Layer 7 of a small transformer language model trained on English Wikipedia (12 layers, counted from 0, width 64).
A neuron's activation on a vector x is GELU(weights . x), where the dot is the dot product.

Input weights of the MLP neurons that the questions are about. A number n stands for n times 0.006.
n3: -6 66 -30 -16 1 -4 -7 26 -7 23 -16 -23 31 -23 -23 -3 -5 1 4 -32 10 0 -9 -33 10 21 32 11 -15 14 -1 -9 -37 -8 42 17 -34 4 9 2 1 15 -16 29 28 24 11 8 29 11 -40 8 -19 6 9 11 -12 -15 10 -23 14 -31 -1 18
n12: -8 13 -13 36 42 16 16 3 12 7 31 -60 -19 -15 4 -2 -46 29 -58 -16 5 -18 -12 -7 24 7 4 -24 3 33 -60 30 6 -4 33 51 -23 -5 41 -19 2 13 33 6 32 20 -3 16 7 21 -53 -22 -94 -8 -27 -42 26 -12 0 25 -38 -32 -10 2
n15: -17 18 -35 26 15 -74 18 -15 9 8 -13 16 -3 73 25 36 -48 33 -36 4 -14 -16 44 2 11 -23 -50 -34 -40 -9 -26 -21 -18 12 43 17 34 -16 8 -7 16 -8 -4 17 35 1 21 -44 8 6 -4 -27 -4 -10 -1 -12 6 -9 -17 17 6 11 1 -3
n16: 0 -55 -1 6 -8 -22 -27 -8 14 21 -23 -43 -19 -5 13 55 -11 -23 42 24 19 -10 21 -1 -13 15 -36 26 19 8 24 2 8 29 -10 37 -29 4 12 -27 3 9 -17 -31 10 -34 14 14 26 -9 7 19 -19 44 20 -21 0 36 13 -16 24 -18 -13 -22
n30: -16 -8 8 -11 51 -2 23 -7 15 -5 -9 -17 -29 -10 28 -19 -6 16 -5 -60 -6 6 5 27 -4 54 -21 13 11 17 -21 -17 -9 -12 62 13 25 -25 7 -4 -9 4 -9 11 15 -2 11 -27 10 -13 -1 14 -4 6 -6 -23 3 -2 -29 -10 3 -5 -2 -18
n31: 29 -32 -3 -26 8 -34 25 -18 7 -20 16 -6 9 11 25 16 -33 46 17 28 -13 -11 36 6 -37 31 10 -36 7 28 28 -24 30 -13 -11 13 -56 7 -7 -6 -24 19 34 -15 -28 13 -3 -9 -29 -48 -24 11 2 -15 -43 -45 27 20 0 54 6 20 -20 -19
n32: -22 -4 23 14 12 26 -2 24 23 7 -5 -4 2 -25 1 31 -4 44 -31 -36 -13 -24 -10 -1 -8 -10 5 20 -11 27 -22 -53 -1 9 35 -1 20 -11 2 -3 15 4 -10 18 8 -20 -9 0 -11 -13 16 32 -38 12 -9 18 1 24 2 -14 5 27 -25 5
n41: -38 -30 3 -9 -11 -37 5 -4 24 75 -3 7 15 19 -17 32 13 35 -26 -45 -10 -16 7 12 -38 -5 -30 17 -14 -28 -14 -2 4 -9 13 32 2 27 -9 -37 1 -6 -31 19 10 37 4 24 -16 -1 -13 -35 -8 31 18 -10 -17 19 25 44 -32 -32 2 10
n47: 23 -19 38 -28 -33 3 33 -52 14 37 -6 -11 4 -25 5 51 -21 4 -6 -29 -23 -24 9 47 -37 -10 8 -35 11 29 -24 31 21 34 2 4 20 -53 19 2 -26 22 -2 -36 -18 25 8 -22 -37 0 30 -18 -2 50 4 -31 22 16 41 -5 -22 -60 -11 -3
n57: 16 -10 -45 19 10 -39 12 -62 6 -12 54 15 26 7 43 -11 -18 15 -7 62 6 -4 -28 13 -69 9 -41 -13 20 -17 14 -21 -22 5 -22 -6 -46 -5 -17 1 -16 42 3 22 -2 36 16 20 -11 17 -11 9 10 -26 20 -16 20 24 -41 24 -17 13 -24 30
n68: -28 19 7 8 14 -2 7 7 26 6 -5 -29 -12 25 -53 -18 -12 40 6 -48 -9 38 14 -4 -47 3 20 -3 14 43 2 -42 6 8 57 15 12 -16 -44 7 -15 -11 -18 42 16 -11 44 33 -1 -27 3 17 -28 16 -5 -16 10 -15 -35 15 31 -2 -3 8
n69: -16 18 12 21 -7 -2 23 -10 15 14 4 28 13 2 -18 -2 -18 41 0 25 -4 26 5 2 -12 7 -12 3 9 3 -15 -7 -33 5 -1 8 -25 -1 -17 -3 -11 8 -27 6 -1 1 6 -12 12 1 -13 -7 -26 -7 -6 3 -4 -7 10 -28 16 -2 1 -20
n75: 18 -20 26 0 50 -40 -14 19 46 -3 -8 -8 -13 9 13 -29 8 -6 0 9 10 -22 -29 -2 -1 -50 -38 13 4 27 -18 -54 19 -2 18 -16 -41 10 32 3 0 18 -18 -41 -33 -19 55 26 -27 19 17 8 -7 24 -20 -3 19 0 48 -37 43 -40 -17 14
n76: -19 15 -6 -3 25 -2 9 -18 26 64 -21 12 -53 -12 24 -33 12 15 3 -49 4 -8 -11 -6 -52 38 15 -16 -16 51 17 -76 -30 33 54 -3 -18 15 -37 -33 7 15 -46 32 13 -7 -16 -43 -26 35 -24 -16 -13 -22 24 14 17 24 38 45 21 5 -6 -14
n79: 36 20 -12 -50 22 11 21 6 0 0 8 -30 -11 -26 33 -15 33 -14 -1 17 9 -21 23 -13 6 16 27 -3 -33 -18 25 14 -20 33 -21 11 -29 -36 15 -3 -21 43 -22 -25 -5 9 -36 -5 -27 24 -39 15 -1 -28 -5 17 10 3 25 4 13 20 -19 -27
n97: 31 1 -13 -9 -22 -6 -1 12 -8 10 16 -26 46 -7 20 -9 8 3 5 5 13 0 -26 12 14 5 6 25 -26 9 11 17 5 -33 -26 0 -56 -13 0 6 32 22 11 -9 -13 -4 2 -15 0 1 -11 11 -7 39 11 -2 13 14 16 -4 -25 -46 -15 -9
n100: 30 -5 -2 -7 17 -17 10 -9 2 -4 21 6 26 -12 5 28 -30 28 8 37 7 20 -11 6 -12 32 -5 -17 -18 -1 12 0 10 25 -43 38 -5 9 1 12 -15 14 3 -28 -25 13 5 -18 -21 -13 -14 7 19 -7 3 -21 -10 16 -14 -10 19 3 -36 -7
n127: -9 -11 19 -1 31 -3 -14 -16 17 -14 4 -24 -66 -15 4 6 -12 30 43 -5 6 -11 34 2 5 43 -11 15 -9 15 40 12 -1 30 -20 0 27 2 -21 -3 20 3 -11 12 -10 -24 -21 29 -4 -35 7 13 -29 -12 11 -24 3 5 6 -2 -12 4 -22 -16
n135: -21 -2 34 -19 19 1 1 -18 52 52 -18 -18 7 43 43 -10 3 38 1 -2 21 55 -27 -3 -1 -4 -26 -19 -40 23 -18 2 10 14 14 -21 9 20 9 -37 58 -20 -8 1 1 8 21 -12 -5 -3 7 -13 -14 40 -7 -27 -2 -16 -25 -8 27 -37 -5 -43
n136: 4 9 -9 19 28 22 11 -5 -5 17 15 14 -4 1 -16 -11 6 11 -24 -13 7 1 19 2 -1 11 10 -13 -9 -1 -22 -12 -5 -5 11 9 -8 -7 5 16 -8 18 18 0 -23 26 8 -35 4 10 -18 28 -16 14 -6 -14 11 -23 -3 5 -7 -26 -18 -3
n142: -1 14 11 -15 -20 -2 6 -19 -11 23 -34 -20 -3 17 9 23 23 -21 -21 -4 1 -14 23 20 -26 8 31 38 -14 -10 -15 -19 -12 -17 6 2 -21 -12 12 4 15 20 -15 29 -28 -5 52 -12 2 17 -15 22 -46 -5 -24 7 26 -3 27 -30 6 -26 -2 4
n145: 22 -15 16 -32 28 -2 14 -53 35 15 22 -39 -20 22 5 33 -5 -22 65 36 0 -32 39 -23 -20 3 -52 -53 5 -6 10 6 -17 9 -22 9 -8 -40 49 0 -1 15 20 -18 -36 5 14 0 -33 -44 -22 -30 19 28 17 2 -9 29 -1 5 0 -20 -9 3
n148: -47 -29 14 31 -8 27 16 -7 12 51 19 13 -9 -24 16 1 -15 35 -39 -17 22 29 -42 6 26 12 -34 1 4 21 39 -17 1 56 18 9 37 -3 8 8 16 15 -21 -28 26 -20 -22 2 8 -38 -29 -47 -12 -24 15 -32 -21 -7 -20 10 29 -27 -9 4
n149: 14 -12 25 13 -1 -8 13 19 20 19 13 -6 -15 -16 -30 -12 -10 22 -2 13 -20 20 18 27 -17 -7 8 -5 -9 17 -8 14 6 7 -5 15 -17 0 -2 -18 -17 4 -10 1 7 -18 10 -14 -14 3 7 -25 6 2 -25 -2 -14 5 -3 4 -5 35 -16 11
n150: 19 5 -40 29 19 16 -19 -19 -11 17 3 14 21 -6 19 26 -37 -5 15 -9 24 46 -44 35 -33 3 -15 25 15 29 13 11 -37 -19 -50 25 -36 -11 -1 -6 -5 26 -19 7 -53 -27 25 -26 -6 -13 9 37 9 21 8 -20 6 -13 31 -8 6 -4 -3 15
n157: 1 -10 -14 -18 -5 -2 15 7 24 13 41 -65 -24 5 -9 15 -23 -24 28 -35 -24 -20 -32 10 -6 -12 -16 -20 13 37 2 23 -3 11 -13 -14 -6 -42 15 -4 -32 13 -8 15 19 -10 15 20 22 10 12 34 -8 18 -6 7 -10 -9 -10 -27 44 26 4 -3
n183: -4 -45 48 -49 30 -12 15 2 22 15 -2 -19 -6 -5 -13 -11 -7 7 5 -26 -13 -23 46 9 11 2 -21 -28 -24 6 -14 -17 33 -10 -3 -21 -15 -11 -9 -12 13 7 11 -19 -16 -3 -5 23 -13 15 -21 23 21 22 -24 11 13 -10 -8 38 6 5 9 -8
n194: 0 25 -7 -44 12 -14 0 9 20 -41 -21 -14 3 28 -12 -1 -14 25 12 -30 11 -11 -21 33 -4 27 -5 3 -31 18 14 -16 -10 -2 -3 11 -4 14 -13 -30 35 -29 -10 -22 30 -29 -9 6 -25 -6 35 -12 -10 18 29 17 1 33 5 12 28 -9 3 3
n205: -17 -5 2 -5 16 -22 18 19 8 -9 22 2 19 -3 45 -14 -20 20 1 -1 3 15 -7 -5 14 5 -11 32 -15 -17 -29 -16 -12 -19 -13 26 -17 16 53 -1 -36 3 10 8 -8 7 9 7 3 32 -9 -15 21 8 -10 -11 -3 -29 -8 -21 -4 2 -15 2
n213: 20 51 -31 -4 6 -51 -11 26 -23 12 25 -13 -1 -12 -16 3 -48 36 -38 0 42 -16 -31 -5 8 20 25 27 -6 26 6 9 -13 -14 0 33 -14 32 12 11 9 24 -22 14 20 36 20 11 13 9 -24 2 20 -2 27 3 -6 -16 0 -3 -1 -23 -27 3
n229: -24 26 36 -2 39 -33 -3 1 15 -37 -22 -16 -17 7 47 25 -40 4 -5 -12 -1 4 -9 10 -16 -21 -13 -38 -3 34 -11 -59 9 26 49 8 47 -26 -26 22 -1 1 17 -6 14 -22 16 -10 -31 -32 -18 15 45 -6 -25 -18 23 37 -56 33 2 14 -39 12
n237: 43 -5 9 -3 -9 -19 -4 -44 4 9 17 -2 -38 2 18 16 -4 -27 17 0 -26 10 3 29 12 36 13 -37 12 23 11 8 7 18 -39 -18 14 9 20 -4 1 -8 -25 -19 11 13 -1 4 -25 8 1 -12 18 26 0 20 5 14 37 13 -14 4 -24 -3

Each question shows a token from some text and the vector x that enters the MLP there. A number n stands for n times 0.053.

"o": -13 -17 -14 11 26 -2 24 6 -48 -22 -5 51 12 -4 4 -12 4 27 -16 24 -6 -3 36 17 -2 -20 31 -25 -17 -7 -23 -12 14 -23 -4 4 16 2 -21 6 23 -25 10 5 7 -18 -9 -7 -10 19 39 -10 22 -30 9 3 -42 -6 14 20 3 -10 10 7
The most active neuron and its activation: n15, at about 2

"ed": 20 -17 -4 40 2 15 25 -5 -38 -42 7 8 -7 -25 -10 5 0 7 4 3 -2 -40 5 11 36 0 18 37 -6 -9 -28 11 5 -13 12 6 25 15 -24 10 37 -20 30 21 19 -18 -5 -5 20 -20 2 -16 -13 -20 0 -28 -37 2 3 -11 0 -5 28 -9
The neuron with the highest activation: n12

" International": 7 -2 8 5 -32 3 35 -5 -16 -22 -26 26 5 4 -25 -9 -3 -20 12 11 3 16 -7 5 33 -5 39 -24 -13 18 3 32 21 10 3 -11 10 -10 -36 9 -7 3 2 -8 -8 2 -10 -6 2 -3 17 -15 -10 -14 -17 17 -40 24 -10 -13 3 -9 53 4
The most active neuron and its activation: n47, at about 0.37

"al": -12 19 -15 45 -26 -4 22 5 -38 -8 4 24 6 -26 -3 14 10 28 7 -12 -7 4 -3 3 41 -15 21 15 -7 -16 -19 -17 26 -8 -9 -7 25 -1 -23 2 20 7 22 12 18 -30 -16 -8 16 14 31 1 -17 -34 -8 -26 -41 6 -10 -11 5 -1 22 6
The two highest activations, in order: n148, n32

" high": 22 13 22 26 1 26 3 -22 -9 -31 -19 26 -21 -19 -30 -2 -1 -22 7 -16 -12 36 -3 29 13 -7 26 9 9 15 -17 9 17 -24 23 -21 7 -2 -9 -1 18 -5 -16 14 -7 -2 -32 -5 16 2 0 9 3 -22 5 4 -46 3 6 -15 -6 28 39 -11
The two highest activations, in order: n30, n149

" so": -13 4 14 15 3 15 11 19 -21 -16 -20 15 10 -2 -21 -6 21 -8 -8 -1 -5 28 -2 22 6 -13 49 -4 17 -14 -14 18 1 -31 -14 10 5 6 -22 4 25 -30 -21 -6 -5 -40 -9 -7 -12 3 44 11 14 -29 10 12 -39 -3 16 15 22 -34 32 -18
The neuron with the highest activation: n194

"tro": 0 -11 11 5 -20 4 18 8 -53 1 -21 39 -7 7 -2 5 -1 -2 8 39 -17 -9 17 21 4 -6 13 -13 -3 -42 11 24 43 -15 -26 3 5 -3 -17 10 7 -32 0 -8 3 -7 1 -7 -9 19 21 11 18 -1 22 -5 -42 13 10 -19 7 -12 34 -26
The neuron with the highest activation: n100

" and": -10 -22 13 29 -7 0 15 -9 -23 -13 -10 14 -2 -2 1 -2 33 6 -4 -1 5 10 -14 2 5 -3 24 23 11 -12 -28 13 4 -13 -16 6 12 9 -7 -24 47 -16 6 3 -1 -27 -19 13 14 10 18 -10 4 -30 -14 -2 -43 -7 -2 -13 20 -6 56 -11
The neuron with the highest activation: n148

"to": 7 -25 -14 11 3 16 19 13 -40 -37 -30 12 -1 -17 -25 -6 15 13 -8 34 -6 1 22 4 17 3 22 28 -18 2 -7 13 17 2 -8 1 19 -12 -5 -5 19 -15 -4 -10 3 -25 -18 3 -17 13 45 -9 20 -11 3 -3 -49 28 19 -9 -2 -12 25 7
The neuron with the highest activation: n194

"ish": 15 -1 0 24 -25 -3 14 2 -36 -52 -16 7 -9 -11 6 2 -7 -3 20 22 -3 -22 6 20 19 -4 45 26 -19 -1 -20 27 15 -18 23 10 0 12 -11 20 28 -7 -13 18 10 12 -13 11 -5 -16 24 -20 13 -11 -9 18 -49 -2 -23 -15 -7 7 23 -7
The neuron with the highest activation: n213

" ": 10 -15 29 22 -12 12 21 2 -31 26 -3 -1 -8 6 0 -2 8 2 9 33 -17 1 5 2 5 9 -3 -20 12 0 -27 9 10 -18 10 -60 25 0 -26 11 18 -65 7 34 -17 -18 -9 7 -10 -8 14 3 7 -8 -13 28 -38 7 4 5 34 10 18 -8
The neuron with the highest activation: n135

"ing": 7 -9 -6 47 8 12 19 -7 -25 -45 -17 16 -19 -26 5 -22 2 2 -6 0 -7 -2 12 15 32 9 20 39 -5 -14 -31 8 10 -19 13 -2 14 0 -10 19 31 0 25 19 -6 -24 -10 0 9 7 14 -6 -21 -32 5 -15 -37 -12 13 -18 -10 -8 44 1
The most active neuron and its activation: n12, at about 1.1

"ic": 7 -10 -27 38 -25 2 30 7 -34 -19 -16 2 -9 -28 -19 -27 7 -13 -20 9 -15 4 13 14 36 5 32 -5 0 4 -21 31 38 -4 -3 14 8 11 -16 25 45 -7 6 4 19 3 -22 24 4 -5 17 5 5 -38 1 2 -33 14 4 -50 3 -11 6 -12
The neuron with the highest activation: n213

"ation": 6 18 -2 31 -7 11 24 -22 -35 -23 4 33 5 -30 8 4 10 8 -8 -12 -4 -8 -3 -2 22 3 68 -4 17 -8 -24 10 2 -33 3 -1 13 -10 -15 28 2 0 34 -6 2 1 -20 -39 17 0 2 5 6 1 -38 15 -34 -7 1 -30 -9 1 40 -4
The two highest activations, in order: n136, n3

"-": 3 9 12 16 -22 1 12 16 -11 2 -37 13 -8 -20 2 -10 20 11 13 8 -10 -12 14 1 12 33 9 1 -12 2 -16 -8 1 -3 21 -20 9 22 -15 -38 19 -44 -13 33 -10 -27 -31 0 -4 8 13 -7 7 -1 -4 22 -41 40 18 0 4 0 37 -6
Which three neurons fire most, strongest first? n76, n194, n32

"s": -9 -22 -3 9 -20 2 19 1 -46 6 -1 -23 17 -7 26 8 12 -23 27 33 -11 11 13 13 33 15 38 20 -3 -28 -15 -23 -20 -23 -3 15 3 1 0 22 -17 -14 14 30 -27 1 -14 8 8 -19 14 -6 34 -19 -9 24 -43 27 6 -29 -15 3 13 -10
The most active neuron and its activation: n205, at about 1.2

"en": 20 -14 -13 44 -10 -16 9 -19 -48 3 -17 -6 -18 0 10 11 -2 -12 23 61 -11 -28 26 -4 15 -5 10 2 42 3 -29 25 25 -28 -7 -10 15 1 8 21 3 -15 -6 13 5 16 -7 -18 -14 -13 15 -11 2 -9 -18 6 -36 33 -6 -27 27 10 21 3
The two highest activations, in order: n145, n237

"es": 8 -23 -10 39 -12 0 21 -13 -42 -8 -21 6 5 -21 40 -4 -9 22 18 27 -15 -2 13 7 12 -8 31 28 3 -14 -27 -11 8 -30 -7 13 18 8 3 26 -21 -11 17 31 6 -25 -2 6 0 -12 15 -8 -6 -13 -17 10 -41 3 7 -34 28 -1 31 -10
The most active neuron and its activation: n205, at about 1.3

"port": 12 8 17 11 -6 9 14 -62 -55 -28 -13 -19 -3 -16 17 -15 15 -18 2 20 10 -19 -6 17 34 -24 -2 14 -5 11 -23 -4 21 -6 -2 -1 19 27 -36 29 4 -12 12 10 2 -11 -9 5 -9 -3 30 -4 7 15 -28 22 -33 0 8 -17 -9 21 23 26
The two highest activations, in order: n237, n229

"l": -22 -10 4 18 21 8 13 7 -43 -16 -6 0 22 -30 22 8 10 20 1 0 1 -17 15 -1 -27 -10 16 -13 -4 -12 -12 -19 24 4 -6 -6 32 15 -18 9 1 -16 49 -2 9 -27 -18 -12 -2 11 35 20 14 -8 0 -8 -46 0 -11 1 25 42 7 -23
The two highest activations, in order: n229, n32

" T": 14 -10 41 10 1 -1 18 7 -22 10 -13 -2 2 -7 -40 2 10 -4 9 20 3 -6 32 11 14 5 27 -29 15 -4 -17 23 -10 -17 21 -7 31 5 -27 31 -18 -27 -2 10 -37 -1 -20 -7 -19 -25 8 -20 -8 -24 16 52 -40 17 -6 2 4 -15 31 12
The two highest activations, in order: n145, n149

" P": -6 -20 11 26 -22 20 28 28 -20 54 -9 7 17 -14 -20 -25 5 -40 -4 -10 6 -10 18 5 11 0 18 -22 34 -9 -20 5 25 -10 16 0 -4 10 -20 36 -29 -35 18 8 -14 11 -14 4 -11 -16 16 -5 5 5 -6 38 -35 0 -1 -17 17 -18 28 -27
The most active neuron and its activation: n47, at about 0.4

"'": 6 -11 8 18 -16 -32 8 11 -12 -16 -28 1 4 -5 -26 -7 41 -1 -2 15 -9 -15 -18 21 16 -13 24 12 -15 4 -18 10 -2 -14 23 -22 14 15 -13 12 23 -6 0 -3 -7 -13 19 17 8 18 25 -14 -20 -14 -20 45 -40 9 17 -42 18 -16 36 -5
The most active neuron and its activation: n75, at about 1.9

"re": 5 -36 2 20 -26 0 -1 -4 -35 -19 -11 15 4 -19 36 13 0 14 8 27 -3 -11 -8 18 -45 16 -20 8 13 -13 -23 9 25 4 -15 -23 6 -10 -25 30 2 -8 17 32 6 -9 -12 4 -13 11 36 3 47 -10 -1 7 -39 23 5 -29 1 5 22 0
The most active neuron and its activation: n57, at about 2.2

"le": 8 3 -10 35 -26 2 14 7 -48 -21 6 38 4 -23 5 -3 16 0 1 12 -21 17 3 7 -17 10 53 1 14 -34 -34 -6 10 -11 -11 -2 8 -6 -14 38 16 -6 3 -5 34 -2 1 8 -19 18 22 -13 17 -22 -5 12 -40 0 13 -18 16 12 12 -30
Which three neurons fire most, strongest first? n69, n237, n149

"as": -2 -10 -19 35 -28 -15 25 1 -55 -17 -20 12 3 -8 13 -12 -19 4 26 11 -4 -6 23 17 22 2 33 11 0 -17 -10 -10 21 -19 9 15 12 24 -18 14 18 -2 -32 24 -2 -17 17 12 -4 -1 22 -22 -7 -29 -19 9 -42 25 8 -20 17 1 13 11
The two highest activations, in order: n142, n15

"us": -9 -30 15 23 -17 19 12 -7 -51 -24 -13 20 -8 6 46 -11 1 -15 27 23 6 8 12 5 -10 22 12 18 -11 -3 5 -12 12 -10 -27 -3 22 9 -44 29 11 2 7 26 -9 -15 -10 11 -7 -30 24 -2 5 -30 -22 -7 -41 33 6 -8 19 10 16 -13
The neuron with the highest activation: n127

" the": 22 -15 17 6 -22 -11 19 -5 1 2 -1 6 -19 0 -23 10 30 -8 11 4 -8 -4 20 19 11 6 30 -17 -10 -12 -13 22 9 -15 2 -20 3 6 -34 -18 41 -12 5 8 -16 -5 -8 -4 -22 -8 24 -1 15 -20 -7 11 -43 14 -7 -15 6 -11 55 5
The neuron with the highest activation: n183

" of": -18 20 -14 33 -4 1 12 -6 -5 -13 -6 5 -1 -6 3 3 14 -1 11 -3 -2 -2 -3 7 9 2 2 5 -6 -4 -35 29 2 9 -11 9 25 4 0 -38 30 -22 23 21 -10 -26 -3 -4 30 -7 24 -19 5 -16 -7 15 -48 3 -3 -16 -6 -20 48 -2
Which three neurons fire most, strongest first? n15, n135, n194

"et": 5 7 4 44 -21 -10 19 4 -45 -7 -5 12 16 -25 -4 -31 21 6 13 6 11 6 7 7 -4 -8 53 1 -11 -26 -20 -8 2 -12 4 -8 21 10 -17 46 -9 1 36 -11 -19 -5 21 -18 -4 18 1 -18 -3 5 19 17 -39 -2 0 -34 10 9 23 -28
The neuron with the highest activation: n136

" Ch": 11 -22 34 17 4 4 18 14 -29 -1 -5 -8 7 5 -39 -12 12 -20 -11 7 -7 5 25 28 2 9 21 17 9 0 -3 33 1 -18 5 7 7 14 -27 8 8 -56 -9 -3 -13 17 -29 6 -4 -19 3 -10 6 -16 3 37 -49 9 -23 17 -3 20 7 14
The neuron with the highest activation: n149

"ten": -22 -38 -1 21 1 -8 25 -2 -28 -31 -4 -30 -29 -8 -5 -14 11 16 6 28 -19 -10 32 2 -2 12 23 28 4 5 -5 -2 40 -14 -33 2 18 6 3 8 -1 -5 22 7 -12 -14 -11 20 4 9 10 16 24 -30 -3 3 -43 16 -5 -36 16 46 22 -13
The neuron with the highest activation: n127

" moved": 11 -6 13 15 9 35 20 -13 -3 -51 1 -24 -6 -16 -18 -29 7 13 0 11 -12 -23 12 14 -2 -14 -9 32 -15 -13 -15 12 34 -41 26 -2 -17 10 -17 5 11 -7 11 29 4 2 2 6 15 2 19 6 4 -12 -1 -2 -42 -7 -16 5 8 24 43 -28
Which three neurons fire most, strongest first? n30, n183, n68

"ak": -8 -10 9 26 -22 10 13 -28 -70 -10 5 24 20 -31 1 1 -4 -4 22 2 19 -27 11 6 27 -6 34 11 -4 -3 -18 -10 10 -14 -1 -4 14 18 -9 15 -11 8 6 18 -1 8 -21 3 11 -8 6 -4 18 -6 -18 19 -50 28 -8 -16 22 -6 8 9
The most active neuron and its activation: n3, at about 0.11

"ill": 25 -4 -13 14 1 -6 10 -14 -51 3 14 -16 4 -15 4 -46 -3 -12 12 11 -10 -35 52 7 17 16 35 18 -8 -18 -8 11 24 -14 -7 -2 6 17 -14 27 5 -7 7 2 -21 19 -13 1 -4 -15 19 -6 -4 2 -47 36 -37 0 -5 -22 14 44 17 12
The two highest activations, in order: n79, n149

"hen": 12 -28 -28 32 -14 -12 24 -1 -44 -17 -9 1 7 8 -6 -14 -7 -7 22 25 3 -16 8 7 -1 13 48 37 12 -1 -19 36 -2 -4 -9 7 -19 9 -5 7 16 -12 -16 14 -4 -20 5 -13 -9 1 21 -10 9 -23 -12 21 -51 13 15 -10 38 6 14 -2
The most active neuron and its activation: n150, at about 0.77

"ized": 30 -3 2 40 -26 27 10 -20 -30 -60 3 9 -25 -5 -12 11 7 -3 8 -1 -10 -31 7 4 28 -1 37 20 -12 16 -3 31 12 -20 12 -2 9 8 -27 12 27 -4 11 10 -2 -14 -10 -1 10 -8 18 -9 -11 -34 -16 8 -35 14 3 -10 4 -8 44 -22
The neuron with the highest activation: n127

"ough": 10 1 -7 39 -1 1 14 -1 -25 -38 9 34 -6 -7 11 -18 20 -3 1 6 5 -14 -6 6 -9 11 -8 35 12 -30 -23 -20 17 -34 -14 -9 -9 8 8 40 28 5 13 38 -2 -21 3 -6 -1 4 3 -9 -5 -41 -14 16 -45 -5 12 -9 19 1 30 -16
The two highest activations, in order: n142, n205

" that": 20 -12 13 17 1 9 12 -13 8 -3 -3 9 -9 -4 -16 -18 18 15 8 3 2 -9 -29 9 -10 7 26 9 3 -20 -19 13 6 -35 -10 11 23 -6 -29 2 39 -18 30 -4 -10 -32 -12 12 0 -10 15 0 9 -20 -31 25 -36 -13 16 -32 21 -8 57 3
The neuron with the highest activation: n194

"C": -11 -26 6 23 -24 12 24 25 -26 20 -15 18 13 -8 -19 14 2 -22 2 2 -2 -13 20 -6 21 1 5 -4 8 -16 5 3 23 -5 -19 18 13 4 -21 62 29 -37 14 -18 -32 -2 -10 6 -5 -11 2 -18 23 -18 12 17 -46 3 2 -5 7 -19 20 6
The most active neuron and its activation: n148, at about 0.98